Layer 8 of a small transformer language model trained on English Wikipedia (11 layers, counted from 0, width 128).
A neuron adds its activation times its output weights to the MLP's output. To switch it off is to set its activation to zero at one token and run the rest of the model.
A neuron's activation on a vector x is GELU(gate . x) times (in . x), where the dot is the dot product.

Input weights of the MLP neurons that the questions are about. A number n stands for (n - 128) times 0.0035.
n63 gate: 122, 108, 137, 152, 189, 120, 115, 107, 89, 141, 142, 105, 131, 57, 79, 57, 123, 93, 128, 159, 100, 152, 145, 84, 107, 99, 90, 144, 95, 123, 94, 161, 112, 116, 52, 120, 45, 163, 74, 138, 140, 170, 183, 139, 101, 90, 211, 124, 66, 174, 88, 140, 133, 71, 140, 127, 118, 93, 115, 107, 89, 90, 24, 92, 155, 141, 96, 38, 120, 189, 124, 122, 130, 124, 86, 119, 133, 91, 172, 129, 156, 121, 115, 124, 140, 145, 140, 139, 141, 150, 139, 93, 111, 168, 178, 92, 128, 189, 118, 155, 128, 63, 177, 85, 136, 151, 136, 152, 129, 111, 111, 172, 174, 170, 92, 121, 181, 134, 150, 101, 202, 123, 138, 90, 170, 159, 181, 115
n65 gate: 130, 136, 140, 113, 83, 141, 125, 133, 182, 137, 132, 84, 72, 136, 173, 84, 127, 66, 151, 89, 155, 125, 153, 109, 107, 131, 130, 90, 159, 134, 207, 112, 75, 145, 156, 170, 111, 108, 189, 153, 156, 114, 89, 136, 167, 177, 128, 120, 138, 177, 117, 156, 71, 101, 114, 116, 113, 152, 153, 83, 112, 170, 93, 179, 101, 122, 131, 142, 77, 223, 149, 114, 154, 163, 118, 143, 137, 124, 212, 111, 79, 145, 170, 173, 134, 125, 167, 143, 163, 165, 111, 137, 114, 184, 127, 170, 184, 122, 66, 105, 122, 93, 121, 138, 114, 120, 126, 145, 100, 153, 130, 35, 130, 164, 137, 189, 151, 167, 109, 105, 119, 140, 143, 206, 138, 212, 161, 62
n76 gate: 135, 185, 125, 80, 197, 90, 85, 104, 143, 57, 185, 44, 122, 91, 110, 123, 172, 73, 116, 113, 146, 68, 169, 141, 114, 157, 158, 134, 154, 135, 130, 128, 87, 124, 60, 142, 108, 105, 147, 78, 146, 90, 140, 69, 122, 145, 160, 73, 105, 119, 162, 120, 100, 112, 125, 97, 139, 190, 155, 110, 142, 104, 113, 172, 138, 128, 157, 159, 136, 151, 152, 97, 73, 71, 127, 76, 133, 150, 173, 104, 68, 119, 124, 88, 162, 122, 148, 185, 172, 92, 98, 146, 113, 113, 138, 199, 106, 79, 115, 174, 154, 81, 109, 106, 112, 98, 106, 167, 151, 197, 190, 86, 172, 206, 125, 124, 105, 144, 161, 130, 83, 148, 139, 119, 158, 151, 147, 196
n173 gate: 88, 93, 89, 126, 123, 145, 83, 126, 123, 94, 168, 191, 160, 126, 112, 113, 128, 68, 144, 90, 98, 80, 126, 139, 95, 75, 149, 81, 110, 112, 116, 145, 170, 97, 168, 142, 166, 97, 173, 120, 73, 156, 115, 142, 98, 74, 167, 107, 148, 117, 150, 152, 120, 107, 94, 131, 113, 139, 97, 35, 85, 158, 118, 145, 52, 155, 132, 88, 175, 105, 115, 120, 141, 169, 89, 143, 33, 170, 117, 93, 72, 136, 93, 172, 79, 155, 210, 136, 144, 169, 141, 142, 132, 94, 116, 79, 119, 125, 197, 91, 142, 108, 179, 123, 115, 119, 155, 120, 140, 113, 174, 148, 169, 163, 196, 132, 119, 107, 148, 161, 184, 136, 154, 113, 156, 165, 160, 100
n211 gate: 183, 139, 93, 164, 105, 168, 97, 165, 97, 137, 89, 193, 136, 103, 120, 187, 97, 147, 131, 181, 61, 93, 166, 157, 137, 127, 196, 125, 151, 50, 153, 104, 112, 114, 88, 133, 127, 115, 135, 55, 192, 143, 149, 98, 83, 136, 126, 87, 113, 116, 153, 132, 163, 145, 187, 126, 97, 125, 111, 105, 131, 164, 64, 140, 161, 138, 143, 139, 81, 71, 113, 148, 142, 142, 151, 124, 137, 162, 128, 121, 159, 130, 122, 114, 59, 124, 80, 185, 127, 70, 177, 167, 126, 149, 101, 181, 102, 155, 129, 189, 173, 94, 155, 140, 177, 142, 119, 115, 98, 130, 101, 58, 83, 118, 123, 178, 78, 145, 114, 101, 184, 61, 99, 168, 97, 126, 161, 152
n235 gate: 147, 139, 113, 152, 118, 131, 163, 167, 128, 110, 187, 120, 135, 129, 167, 196, 122, 62, 134, 199, 130, 167, 139, 146, 134, 95, 110, 99, 184, 75, 43, 84, 122, 120, 170, 114, 90, 50, 119, 134, 96, 112, 93, 147, 124, 120, 145, 119, 165, 121, 216, 138, 165, 76, 100, 123, 130, 155, 138, 103, 162, 86, 173, 122, 118, 158, 138, 159, 105, 188, 117, 141, 81, 56, 150, 130, 110, 88, 141, 138, 134, 119, 100, 95, 135, 101, 190, 58, 181, 130, 98, 203, 137, 82, 180, 148, 130, 67, 145, 79, 114, 112, 88, 164, 116, 152, 152, 61, 81, 121, 169, 112, 75, 165, 128, 143, 154, 158, 170, 88, 62, 114, 191, 105, 82, 104, 166, 115
n63 in: 66, 71, 145, 89, 228, 150, 122, 135, 107, 57, 84, 181, 129, 153, 86, 209, 79, 135, 73, 129, 167, 116, 181, 131, 63, 166, 101, 27, 161, 115, 144, 193, 83, 175, 163, 88, 196, 172, 163, 160, 162, 179, 146, 180, 103, 84, 111, 141, 138, 95, 111, 130, 85, 111, 150, 104, 155, 184, 56, 122, 169, 58, 57, 131, 144, 164, 157, 175, 100, 87, 99, 123, 126, 96, 106, 196, 175, 106, 142, 163, 107, 166, 199, 125, 94, 131, 138, 137, 111, 168, 149, 118, 140, 122, 159, 106, 133, 179, 102, 115, 123, 92, 106, 51, 126, 118, 102, 104, 79, 148, 115, 165, 149, 152, 102, 137, 119, 107, 133, 118, 130, 119, 145, 119, 124, 123, 143, 119
n65 in: 130, 90, 118, 157, 146, 121, 154, 129, 153, 68, 75, 173, 115, 162, 103, 159, 76, 133, 52, 151, 182, 89, 154, 153, 122, 124, 156, 126, 140, 129, 209, 124, 65, 109, 115, 122, 119, 91, 139, 178, 108, 55, 121, 105, 167, 117, 159, 93, 164, 105, 56, 180, 61, 124, 123, 92, 71, 99, 114, 90, 84, 142, 130, 180, 134, 113, 116, 92, 148, 95, 157, 93, 164, 116, 155, 107, 175, 102, 91, 172, 144, 117, 145, 96, 136, 180, 132, 157, 174, 133, 130, 68, 100, 192, 140, 171, 164, 78, 128, 95, 110, 101, 88, 178, 91, 168, 89, 183, 110, 113, 34, 122, 152, 106, 88, 165, 114, 205, 144, 96, 199, 98, 100, 79, 123, 141, 164, 58
n76 in: 115, 173, 92, 125, 175, 84, 160, 128, 182, 173, 71, 136, 111, 110, 173, 109, 118, 107, 100, 144, 145, 204, 137, 71, 140, 85, 150, 161, 129, 128, 95, 164, 155, 139, 108, 99, 77, 81, 177, 138, 104, 98, 177, 156, 107, 149, 106, 147, 169, 137, 61, 153, 92, 158, 121, 114, 190, 76, 165, 24, 140, 137, 111, 132, 136, 148, 112, 144, 72, 99, 105, 23, 95, 92, 226, 146, 140, 135, 132, 124, 154, 127, 137, 151, 110, 102, 185, 110, 91, 152, 137, 105, 134, 169, 141, 34, 120, 85, 69, 183, 87, 162, 68, 74, 159, 188, 139, 128, 133, 50, 139, 134, 79, 156, 80, 134, 76, 121, 118, 107, 130, 73, 101, 159, 98, 133, 120, 99
n173 in: 67, 89, 91, 117, 116, 134, 100, 113, 122, 101, 125, 111, 152, 167, 179, 138, 93, 131, 173, 120, 88, 144, 118, 160, 119, 147, 130, 140, 139, 136, 156, 114, 169, 185, 133, 85, 100, 141, 125, 144, 39, 168, 125, 52, 103, 174, 138, 152, 163, 120, 60, 150, 116, 115, 123, 103, 135, 128, 143, 190, 165, 113, 126, 194, 61, 193, 187, 158, 110, 69, 84, 101, 159, 177, 143, 96, 155, 110, 190, 111, 123, 114, 160, 122, 110, 167, 155, 162, 122, 174, 130, 138, 101, 125, 104, 102, 169, 79, 29, 147, 131, 126, 78, 156, 108, 186, 119, 118, 132, 169, 125, 78, 86, 86, 250, 167, 159, 192, 158, 86, 113, 161, 127, 119, 133, 167, 133, 165
n211 in: 120, 140, 114, 45, 144, 177, 202, 123, 121, 112, 127, 165, 128, 94, 157, 158, 131, 58, 190, 165, 149, 122, 70, 88, 198, 117, 141, 141, 102, 88, 168, 67, 156, 116, 129, 125, 61, 169, 60, 165, 97, 122, 92, 134, 143, 94, 35, 95, 175, 147, 118, 149, 132, 135, 101, 129, 159, 142, 130, 82, 155, 159, 78, 206, 112, 166, 108, 137, 159, 144, 124, 162, 129, 107, 185, 134, 71, 190, 126, 172, 161, 107, 159, 102, 153, 130, 164, 140, 167, 158, 127, 88, 30, 148, 163, 190, 105, 65, 174, 72, 147, 164, 107, 144, 140, 159, 146, 140, 80, 97, 144, 138, 120, 163, 120, 147, 99, 117, 208, 121, 171, 130, 129, 76, 147, 107, 193, 147
n235 in: 59, 116, 84, 92, 140, 209, 131, 139, 147, 94, 111, 115, 174, 131, 169, 164, 79, 101, 159, 122, 194, 109, 59, 62, 107, 45, 51, 99, 176, 84, 173, 113, 131, 126, 141, 117, 126, 184, 114, 126, 107, 147, 152, 117, 153, 152, 109, 159, 140, 117, 183, 114, 129, 98, 120, 145, 153, 198, 188, 102, 211, 131, 129, 170, 111, 120, 84, 113, 154, 64, 172, 83, 162, 130, 132, 119, 102, 112, 162, 164, 88, 143, 105, 107, 137, 145, 153, 165, 131, 74, 72, 175, 116, 132, 162, 141, 117, 246, 115, 84, 97, 60, 157, 132, 63, 144, 112, 99, 101, 103, 129, 158, 156, 106, 179, 96, 186, 142, 130, 183, 131, 46, 114, 171, 164, 114, 81, 48

Output weights of the MLP neurons that the questions are about. A number n stands for (n - 128) times 0.0024.
n63: 94, 197, 138, 96, 147, 155, 110, 133, 153, 159, 108, 113, 193, 135, 136, 84, 185, 148, 169, 135, 120, 178, 175, 211, 146, 166, 122, 153, 156, 131, 131, 100, 128, 69, 187, 135, 42, 50, 171, 118, 85, 122, 104, 120, 144, 124, 94, 161, 104, 92, 163, 86, 181, 117, 112, 146, 126, 58, 138, 146, 108, 161, 100, 83, 81, 112, 91, 201, 131, 110, 110, 116, 155, 152, 110, 87, 72, 151, 160, 121, 190, 143, 91, 55, 108, 105, 113, 122, 153, 143, 89, 73, 77, 146, 146, 169, 57, 62, 154, 79, 163, 156, 122, 151, 109, 196, 167, 120, 142, 111, 166, 114, 166, 191, 164, 162, 100, 83, 179, 168, 141, 107, 133, 116, 172, 144, 46, 101
n65: 117, 156, 148, 158, 143, 109, 186, 157, 111, 113, 134, 117, 175, 186, 174, 150, 139, 147, 149, 93, 114, 134, 89, 109, 134, 61, 60, 137, 156, 137, 121, 171, 178, 106, 145, 121, 101, 79, 167, 115, 84, 111, 155, 110, 134, 87, 167, 172, 65, 109, 102, 158, 81, 170, 105, 155, 103, 166, 175, 67, 126, 163, 99, 93, 69, 170, 82, 96, 155, 162, 71, 202, 125, 90, 161, 135, 113, 126, 162, 65, 113, 134, 74, 175, 122, 113, 115, 121, 134, 150, 108, 111, 171, 95, 155, 156, 101, 151, 175, 90, 111, 116, 211, 108, 72, 111, 142, 77, 162, 171, 101, 123, 146, 173, 173, 70, 155, 133, 121, 98, 104, 96, 153, 102, 65, 132, 71, 28
n76: 92, 119, 135, 137, 182, 204, 116, 92, 126, 128, 116, 115, 171, 113, 143, 193, 158, 115, 67, 162, 63, 154, 120, 109, 75, 133, 98, 127, 145, 90, 104, 76, 179, 46, 56, 128, 170, 148, 120, 125, 142, 126, 162, 100, 160, 88, 167, 157, 131, 138, 167, 70, 170, 132, 92, 160, 132, 49, 131, 127, 52, 64, 84, 156, 114, 114, 108, 80, 118, 108, 136, 136, 177, 79, 106, 136, 100, 187, 41, 122, 69, 73, 163, 146, 189, 187, 78, 159, 146, 108, 136, 117, 94, 163, 116, 141, 150, 130, 131, 129, 114, 92, 147, 131, 165, 118, 155, 137, 134, 185, 66, 151, 107, 42, 46, 114, 162, 153, 165, 136, 109, 153, 103, 138, 150, 122, 93, 171
n173: 160, 182, 132, 118, 169, 140, 145, 82, 118, 125, 163, 144, 138, 80, 145, 108, 177, 73, 195, 93, 137, 154, 146, 96, 107, 88, 120, 137, 119, 104, 119, 115, 200, 87, 155, 113, 163, 111, 133, 89, 154, 116, 107, 108, 152, 65, 164, 137, 132, 165, 164, 192, 114, 85, 94, 152, 94, 131, 100, 133, 177, 176, 100, 82, 166, 144, 161, 145, 121, 165, 154, 181, 103, 135, 86, 159, 62, 145, 123, 99, 115, 168, 76, 134, 110, 169, 92, 105, 110, 135, 78, 109, 125, 141, 76, 154, 95, 184, 156, 127, 118, 189, 101, 102, 122, 153, 187, 107, 139, 173, 166, 120, 196, 135, 67, 116, 109, 119, 123, 124, 140, 114, 133, 121, 126, 111, 125, 98
n211: 102, 168, 80, 178, 115, 74, 162, 92, 151, 94, 132, 113, 148, 125, 125, 130, 137, 105, 127, 141, 89, 114, 175, 126, 44, 157, 114, 127, 112, 125, 97, 103, 248, 156, 138, 134, 118, 109, 177, 118, 105, 135, 130, 138, 86, 130, 94, 163, 128, 91, 68, 165, 118, 129, 90, 163, 133, 101, 110, 152, 131, 73, 163, 128, 191, 119, 143, 140, 138, 76, 217, 143, 160, 133, 117, 162, 120, 146, 144, 120, 194, 111, 138, 168, 119, 126, 120, 180, 141, 90, 102, 118, 138, 120, 141, 83, 12, 220, 122, 70, 96, 130, 143, 128, 130, 172, 129, 126, 154, 134, 110, 161, 75, 86, 81, 90, 187, 191, 76, 157, 85, 116, 114, 113, 129, 175, 102, 111
n235: 153, 122, 111, 146, 133, 92, 139, 155, 105, 138, 107, 88, 210, 137, 185, 159, 91, 122, 70, 171, 161, 141, 201, 93, 114, 105, 131, 160, 103, 65, 115, 152, 121, 127, 138, 144, 88, 71, 93, 118, 183, 173, 138, 145, 88, 133, 147, 174, 135, 205, 141, 166, 89, 162, 176, 139, 164, 123, 106, 128, 104, 210, 178, 81, 42, 153, 172, 69, 33, 185, 158, 128, 121, 151, 137, 158, 184, 127, 216, 128, 131, 148, 131, 123, 115, 149, 117, 159, 99, 185, 110, 83, 163, 98, 39, 143, 117, 113, 102, 64, 108, 129, 133, 122, 125, 108, 131, 95, 96, 66, 140, 71, 106, 57, 125, 172, 65, 94, 98, 187, 29, 120, 115, 110, 198, 157, 85, 102

Each question names a token from some text and the token that comes next. It shows the vector x that enters the MLP there. A number n stands for (n - 128) times 0.049.

Then comes g, the gradient of the next token's log-probability with respect to the MLP's output, scaled to length 1. A neuron's effect is roughly proportional to its activation times (output weights . g). A number n stands for (n - 128) times 0.0028.

"\n", then "- "
x: 153, 111, 64, 117, 145, 107, 177, 77, 150, 211, 153, 127, 153, 176, 173, 109, 143, 124, 116, 111, 152, 121, 120, 128, 136, 118, 158, 135, 135, 179, 161, 110, 106, 145, 103, 155, 99, 139, 151, 113, 144, 82, 143, 141, 160, 86, 111, 125, 129, 76, 127, 152, 103, 166, 130, 124, 146, 90, 56, 132, 53, 139, 95, 131, 73, 159, 131, 121, 110, 137, 156, 135, 123, 114, 136, 88, 183, 136, 106, 116, 114, 82, 138, 161, 77, 144, 129, 132, 115, 116, 123, 135, 135, 147, 168, 148, 127, 156, 134, 46, 148, 152, 114, 104, 171, 192, 139, 102, 137, 99, 147, 141, 162, 156, 144, 150, 116, 129, 144, 113, 145, 132, 131, 125, 97, 161, 115, 117
g: 124, 166, 186, 144, 128, 24, 126, 138, 109, 116, 119, 128, 164, 87, 138, 135, 128, 77, 133, 96, 112, 107, 138, 124, 104, 114, 131, 155, 136, 153, 169, 91, 112, 128, 93, 133, 117, 80, 167, 75, 148, 97, 130, 119, 69, 146, 146, 137, 150, 131, 128, 76, 88, 119, 100, 164, 160, 76, 155, 109, 123, 184, 109, 136, 136, 152, 119, 137, 39, 124, 128, 125, 137, 157, 163, 112, 68, 160, 139, 157, 119, 142, 128, 176, 115, 127, 138, 126, 189, 138, 164, 163, 99, 161, 151, 166, 128, 162, 157, 90, 135, 107, 141, 117, 85, 103, 108, 159, 229, 147, 129, 152, 111, 116, 145, 95, 117, 131, 144, 78, 93, 78, 77, 198, 99, 180, 136, 130
Switching off which neuron hurts the next token most? n65

"o", then "k "
x: 178, 141, 155, 74, 160, 104, 125, 153, 134, 151, 77, 125, 115, 143, 141, 79, 106, 124, 144, 139, 162, 108, 110, 155, 88, 149, 179, 129, 146, 109, 112, 69, 142, 86, 93, 141, 141, 182, 162, 96, 148, 138, 121, 150, 157, 74, 126, 94, 117, 154, 49, 121, 121, 112, 174, 166, 114, 87, 135, 155, 160, 106, 161, 142, 132, 152, 143, 108, 175, 119, 142, 159, 107, 197, 152, 95, 122, 113, 145, 110, 97, 77, 116, 135, 110, 156, 159, 132, 102, 116, 119, 131, 92, 152, 107, 150, 120, 128, 154, 108, 85, 72, 163, 162, 132, 190, 99, 163, 176, 168, 155, 137, 111, 114, 140, 107, 182, 110, 111, 126, 137, 112, 136, 116, 150, 140, 158, 159
g: 137, 110, 183, 135, 97, 126, 121, 137, 139, 134, 176, 147, 130, 57, 141, 168, 183, 149, 114, 103, 82, 158, 127, 49, 80, 128, 122, 96, 128, 128, 127, 102, 108, 117, 133, 131, 104, 142, 142, 171, 177, 113, 200, 119, 160, 148, 83, 169, 131, 110, 80, 151, 67, 95, 96, 111, 206, 105, 131, 56, 115, 144, 164, 69, 149, 153, 92, 155, 171, 109, 147, 128, 110, 161, 107, 116, 147, 136, 110, 105, 163, 146, 126, 152, 139, 127, 108, 121, 96, 134, 121, 128, 155, 187, 101, 149, 159, 73, 164, 101, 108, 83, 142, 166, 114, 130, 73, 144, 137, 204, 77, 148, 157, 110, 120, 113, 123, 142, 175, 169, 137, 172, 113, 101, 129, 138, 130, 66
Switching off which neuron hurts the next token most? n63

"m", then "er"
x: 154, 107, 128, 158, 137, 78, 153, 148, 186, 153, 101, 159, 117, 103, 146, 129, 149, 136, 165, 172, 215, 127, 122, 171, 98, 86, 130, 154, 148, 163, 127, 131, 152, 170, 110, 170, 144, 186, 153, 85, 168, 172, 124, 120, 112, 156, 137, 145, 135, 154, 186, 171, 161, 134, 132, 136, 116, 103, 135, 163, 112, 137, 141, 111, 148, 88, 95, 151, 89, 63, 142, 159, 153, 153, 158, 135, 130, 146, 112, 151, 110, 148, 129, 140, 79, 140, 149, 124, 113, 114, 131, 165, 128, 128, 170, 139, 111, 163, 132, 76, 129, 139, 135, 138, 121, 89, 144, 98, 195, 84, 121, 140, 124, 115, 141, 156, 160, 172, 169, 141, 113, 122, 185, 115, 94, 130, 129, 142
g: 115, 154, 102, 119, 137, 147, 116, 97, 98, 177, 203, 138, 87, 83, 156, 113, 157, 172, 174, 111, 173, 131, 112, 100, 119, 108, 95, 127, 130, 180, 110, 107, 119, 91, 116, 105, 109, 115, 134, 144, 136, 170, 89, 195, 116, 126, 137, 111, 160, 162, 140, 215, 112, 155, 138, 138, 139, 126, 32, 138, 137, 144, 110, 94, 61, 161, 115, 106, 105, 162, 88, 107, 106, 144, 149, 89, 143, 140, 164, 57, 152, 151, 159, 152, 147, 146, 87, 129, 133, 124, 136, 116, 86, 131, 102, 162, 202, 89, 117, 165, 96, 161, 134, 165, 89, 79, 206, 126, 96, 165, 139, 125, 109, 142, 113, 101, 137, 161, 88, 170, 139, 130, 133, 92, 139, 117, 176, 98
Switching off which neuron hurts the next token most? n211

"2 ", then "J"
x: 112, 102, 123, 62, 182, 113, 194, 116, 88, 133, 136, 132, 124, 156, 129, 150, 101, 110, 161, 139, 76, 119, 189, 180, 113, 135, 147, 112, 133, 97, 111, 124, 107, 166, 108, 148, 114, 134, 171, 74, 138, 172, 129, 98, 108, 108, 127, 148, 154, 151, 164, 140, 86, 146, 131, 166, 128, 132, 107, 99, 114, 141, 128, 185, 96, 95, 121, 159, 96, 112, 147, 162, 101, 142, 148, 149, 110, 127, 135, 108, 121, 102, 129, 148, 103, 120, 93, 162, 144, 107, 112, 88, 140, 129, 135, 131, 101, 141, 126, 116, 98, 57, 175, 132, 133, 200, 141, 109, 155, 63, 130, 170, 146, 173, 164, 130, 65, 107, 90, 106, 144, 120, 151, 64, 135, 141, 122, 137
g: 77, 152, 151, 165, 147, 135, 158, 103, 169, 120, 89, 94, 119, 140, 138, 152, 103, 150, 115, 92, 43, 146, 139, 163, 79, 140, 165, 150, 163, 121, 127, 179, 96, 106, 144, 84, 90, 124, 96, 100, 58, 175, 143, 116, 163, 159, 86, 95, 152, 143, 140, 96, 130, 115, 110, 115, 130, 131, 89, 153, 97, 102, 116, 123, 98, 107, 142, 157, 127, 89, 163, 113, 149, 168, 196, 129, 119, 130, 130, 130, 135, 114, 136, 106, 164, 174, 142, 65, 134, 198, 133, 94, 107, 156, 193, 183, 78, 123, 115, 109, 94, 107, 125, 184, 88, 112, 68, 96, 102, 133, 118, 60, 90, 174, 99, 139, 110, 147, 98, 169, 166, 143, 149, 92, 131, 148, 72, 130
Switching off which neuron hurts the next token most? n63

"9 ", then "|"
x: 148, 104, 130, 33, 126, 101, 144, 114, 145, 87, 129, 145, 128, 168, 149, 129, 102, 116, 124, 139, 120, 100, 155, 209, 108, 132, 175, 108, 125, 138, 141, 125, 188, 142, 103, 169, 109, 103, 159, 142, 152, 151, 153, 112, 149, 130, 170, 80, 163, 101, 153, 126, 120, 143, 128, 120, 130, 111, 118, 135, 143, 165, 174, 158, 107, 127, 135, 148, 88, 109, 119, 103, 105, 151, 166, 75, 121, 135, 148, 168, 118, 74, 89, 138, 86, 104, 98, 146, 119, 106, 133, 140, 132, 96, 90, 167, 132, 117, 149, 94, 117, 104, 148, 138, 122, 175, 134, 73, 153, 73, 141, 162, 167, 124, 156, 144, 77, 84, 185, 119, 80, 102, 145, 116, 98, 145, 127, 165
g: 104, 104, 113, 151, 95, 105, 138, 83, 137, 173, 127, 86, 167, 87, 73, 172, 124, 134, 123, 103, 141, 113, 158, 114, 140, 107, 77, 115, 128, 82, 45, 166, 104, 92, 136, 171, 115, 114, 138, 77, 151, 127, 179, 113, 119, 126, 195, 136, 173, 137, 135, 191, 149, 195, 167, 118, 133, 123, 133, 164, 118, 83, 116, 147, 171, 130, 153, 164, 132, 110, 148, 92, 123, 98, 83, 141, 112, 143, 106, 172, 132, 73, 166, 132, 164, 131, 86, 166, 102, 146, 120, 123, 118, 129, 134, 47, 137, 132, 160, 131, 129, 103, 115, 105, 162, 157, 157, 176, 104, 145, 98, 127, 111, 94, 143, 145, 83, 135, 134, 153, 144, 78, 29, 65, 151, 84, 146, 104
Switching off which neuron hurts the next token most? n211

"l", then "ic"
x: 133, 104, 96, 118, 169, 56, 151, 132, 146, 116, 76, 143, 104, 157, 143, 116, 120, 125, 151, 209, 120, 95, 116, 203, 71, 91, 163, 149, 113, 127, 135, 86, 158, 124, 78, 95, 132, 164, 96, 120, 141, 123, 100, 146, 141, 145, 120, 166, 83, 160, 112, 129, 164, 141, 127, 133, 65, 125, 136, 135, 131, 122, 137, 138, 104, 131, 158, 152, 104, 117, 126, 176, 125, 159, 147, 153, 90, 139, 170, 120, 142, 147, 122, 139, 114, 124, 166, 150, 171, 156, 185, 139, 133, 132, 136, 88, 135, 116, 125, 71, 153, 87, 89, 145, 133, 118, 99, 170, 184, 145, 161, 169, 129, 129, 126, 183, 159, 111, 110, 160, 177, 146, 108, 114, 85, 148, 161, 99
g: 125, 170, 165, 125, 94, 91, 110, 157, 152, 135, 86, 101, 162, 145, 194, 73, 164, 91, 113, 87, 95, 136, 101, 106, 82, 173, 182, 138, 109, 124, 129, 123, 72, 67, 169, 122, 124, 106, 159, 134, 156, 135, 124, 101, 115, 147, 125, 184, 152, 136, 200, 67, 160, 123, 141, 109, 138, 134, 160, 100, 133, 89, 60, 88, 59, 86, 135, 135, 101, 146, 91, 142, 174, 87, 101, 126, 95, 119, 152, 56, 146, 100, 99, 128, 130, 146, 143, 137, 101, 116, 118, 174, 114, 96, 108, 136, 150, 187, 172, 138, 95, 128, 117, 160, 142, 123, 153, 104, 75, 107, 127, 128, 180, 113, 148, 145, 120, 99, 122, 136, 172, 199, 136, 121, 88, 161, 180, 127
Switching off which neuron hurts the next token most? n173

"ary ", then "19"
x: 125, 109, 85, 103, 121, 153, 127, 106, 147, 113, 114, 162, 132, 149, 126, 100, 72, 140, 106, 140, 189, 138, 195, 145, 120, 115, 131, 116, 117, 117, 133, 133, 150, 99, 105, 157, 119, 92, 146, 100, 188, 87, 130, 136, 156, 124, 156, 121, 191, 102, 104, 170, 141, 123, 70, 89, 103, 176, 89, 121, 95, 141, 144, 158, 48, 135, 177, 100, 68, 146, 128, 148, 121, 152, 158, 132, 148, 119, 156, 125, 111, 99, 117, 183, 126, 126, 97, 171, 136, 107, 121, 142, 158, 112, 136, 150, 117, 115, 101, 102, 116, 138, 174, 72, 136, 149, 105, 101, 174, 72, 153, 173, 151, 161, 151, 133, 99, 127, 125, 82, 152, 138, 143, 112, 134, 145, 150, 108
g: 193, 68, 135, 164, 189, 91, 87, 132, 106, 112, 129, 159, 102, 144, 137, 76, 112, 154, 119, 176, 79, 127, 187, 154, 83, 82, 125, 193, 92, 108, 128, 160, 85, 105, 142, 147, 95, 120, 123, 160, 96, 61, 103, 159, 118, 139, 75, 132, 113, 122, 105, 140, 91, 225, 148, 142, 81, 114, 165, 93, 134, 199, 126, 150, 134, 123, 163, 177, 88, 121, 134, 151, 127, 90, 134, 126, 84, 131, 125, 131, 95, 123, 103, 115, 95, 104, 117, 103, 154, 118, 134, 78, 178, 106, 176, 137, 137, 190, 121, 120, 131, 83, 131, 132, 127, 103, 160, 104, 119, 123, 114, 166, 139, 138, 141, 140, 157, 146, 72, 136, 167, 201, 151, 166, 108, 140, 135, 146
Switching off which neuron hurts the next token most? n65

"1 ", then "at "
x: 142, 93, 106, 112, 181, 127, 142, 98, 151, 97, 96, 112, 122, 149, 141, 105, 101, 111, 136, 139, 140, 100, 201, 176, 119, 138, 167, 126, 135, 134, 119, 133, 102, 183, 87, 160, 100, 144, 158, 105, 144, 120, 151, 143, 144, 118, 143, 135, 147, 115, 153, 116, 114, 135, 131, 121, 118, 105, 112, 93, 92, 131, 126, 207, 131, 125, 143, 169, 74, 100, 152, 126, 95, 150, 187, 112, 143, 106, 153, 141, 130, 96, 145, 105, 81, 155, 105, 149, 126, 107, 102, 147, 113, 154, 131, 112, 125, 112, 132, 97, 155, 126, 143, 90, 115, 233, 129, 113, 168, 63, 95, 121, 160, 162, 117, 116, 58, 95, 125, 117, 155, 97, 134, 85, 132, 89, 119, 142
g: 142, 117, 182, 131, 155, 110, 106, 177, 190, 114, 178, 93, 150, 108, 124, 100, 161, 70, 131, 145, 150, 157, 98, 148, 97, 76, 75, 140, 128, 86, 120, 109, 100, 91, 88, 131, 106, 90, 137, 127, 163, 94, 148, 132, 117, 116, 125, 160, 90, 107, 106, 129, 138, 127, 96, 113, 150, 61, 148, 226, 125, 93, 182, 136, 149, 119, 73, 141, 130, 160, 66, 90, 89, 155, 160, 140, 133, 129, 58, 150, 149, 137, 191, 181, 115, 127, 145, 144, 193, 91, 97, 112, 153, 85, 89, 132, 130, 122, 125, 112, 150, 147, 133, 142, 168, 158, 119, 160, 195, 119, 138, 118, 129, 93, 119, 127, 158, 110, 164, 169, 141, 83, 162, 149, 168, 75, 154, 121
Switching off which neuron hurts the next token most? n76

"im", then "."
x: 167, 118, 106, 143, 196, 115, 149, 154, 101, 149, 123, 88, 145, 124, 168, 158, 110, 141, 153, 68, 156, 122, 105, 147, 109, 106, 139, 146, 159, 104, 163, 100, 166, 131, 147, 132, 124, 134, 193, 89, 129, 137, 162, 110, 159, 107, 85, 97, 132, 124, 150, 153, 142, 142, 125, 105, 77, 147, 112, 191, 170, 107, 211, 106, 135, 120, 116, 106, 130, 129, 129, 69, 169, 161, 107, 100, 163, 100, 143, 162, 115, 147, 120, 145, 160, 111, 153, 97, 104, 110, 47, 86, 64, 93, 163, 169, 136, 102, 114, 100, 170, 151, 143, 105, 66, 154, 100, 97, 184, 140, 128, 152, 129, 154, 132, 114, 150, 128, 141, 121, 120, 164, 111, 124, 109, 118, 100, 108
g: 139, 110, 155, 121, 197, 102, 89, 94, 104, 58, 112, 143, 149, 103, 71, 167, 151, 157, 117, 127, 162, 130, 86, 119, 148, 165, 110, 109, 114, 88, 75, 135, 133, 75, 145, 99, 115, 132, 109, 139, 109, 129, 106, 120, 148, 139, 155, 110, 119, 126, 79, 144, 114, 185, 140, 129, 110, 114, 161, 181, 109, 196, 127, 74, 149, 154, 176, 39, 120, 142, 71, 142, 123, 88, 130, 129, 176, 171, 95, 185, 112, 131, 98, 83, 121, 159, 158, 141, 119, 73, 95, 188, 156, 156, 89, 93, 121, 133, 136, 107, 120, 140, 121, 164, 152, 120, 80, 151, 184, 99, 152, 85, 95, 155, 97, 153, 51, 116, 91, 154, 105, 168, 107, 125, 121, 137, 126, 113
Switching off which neuron hurts the next token most? n235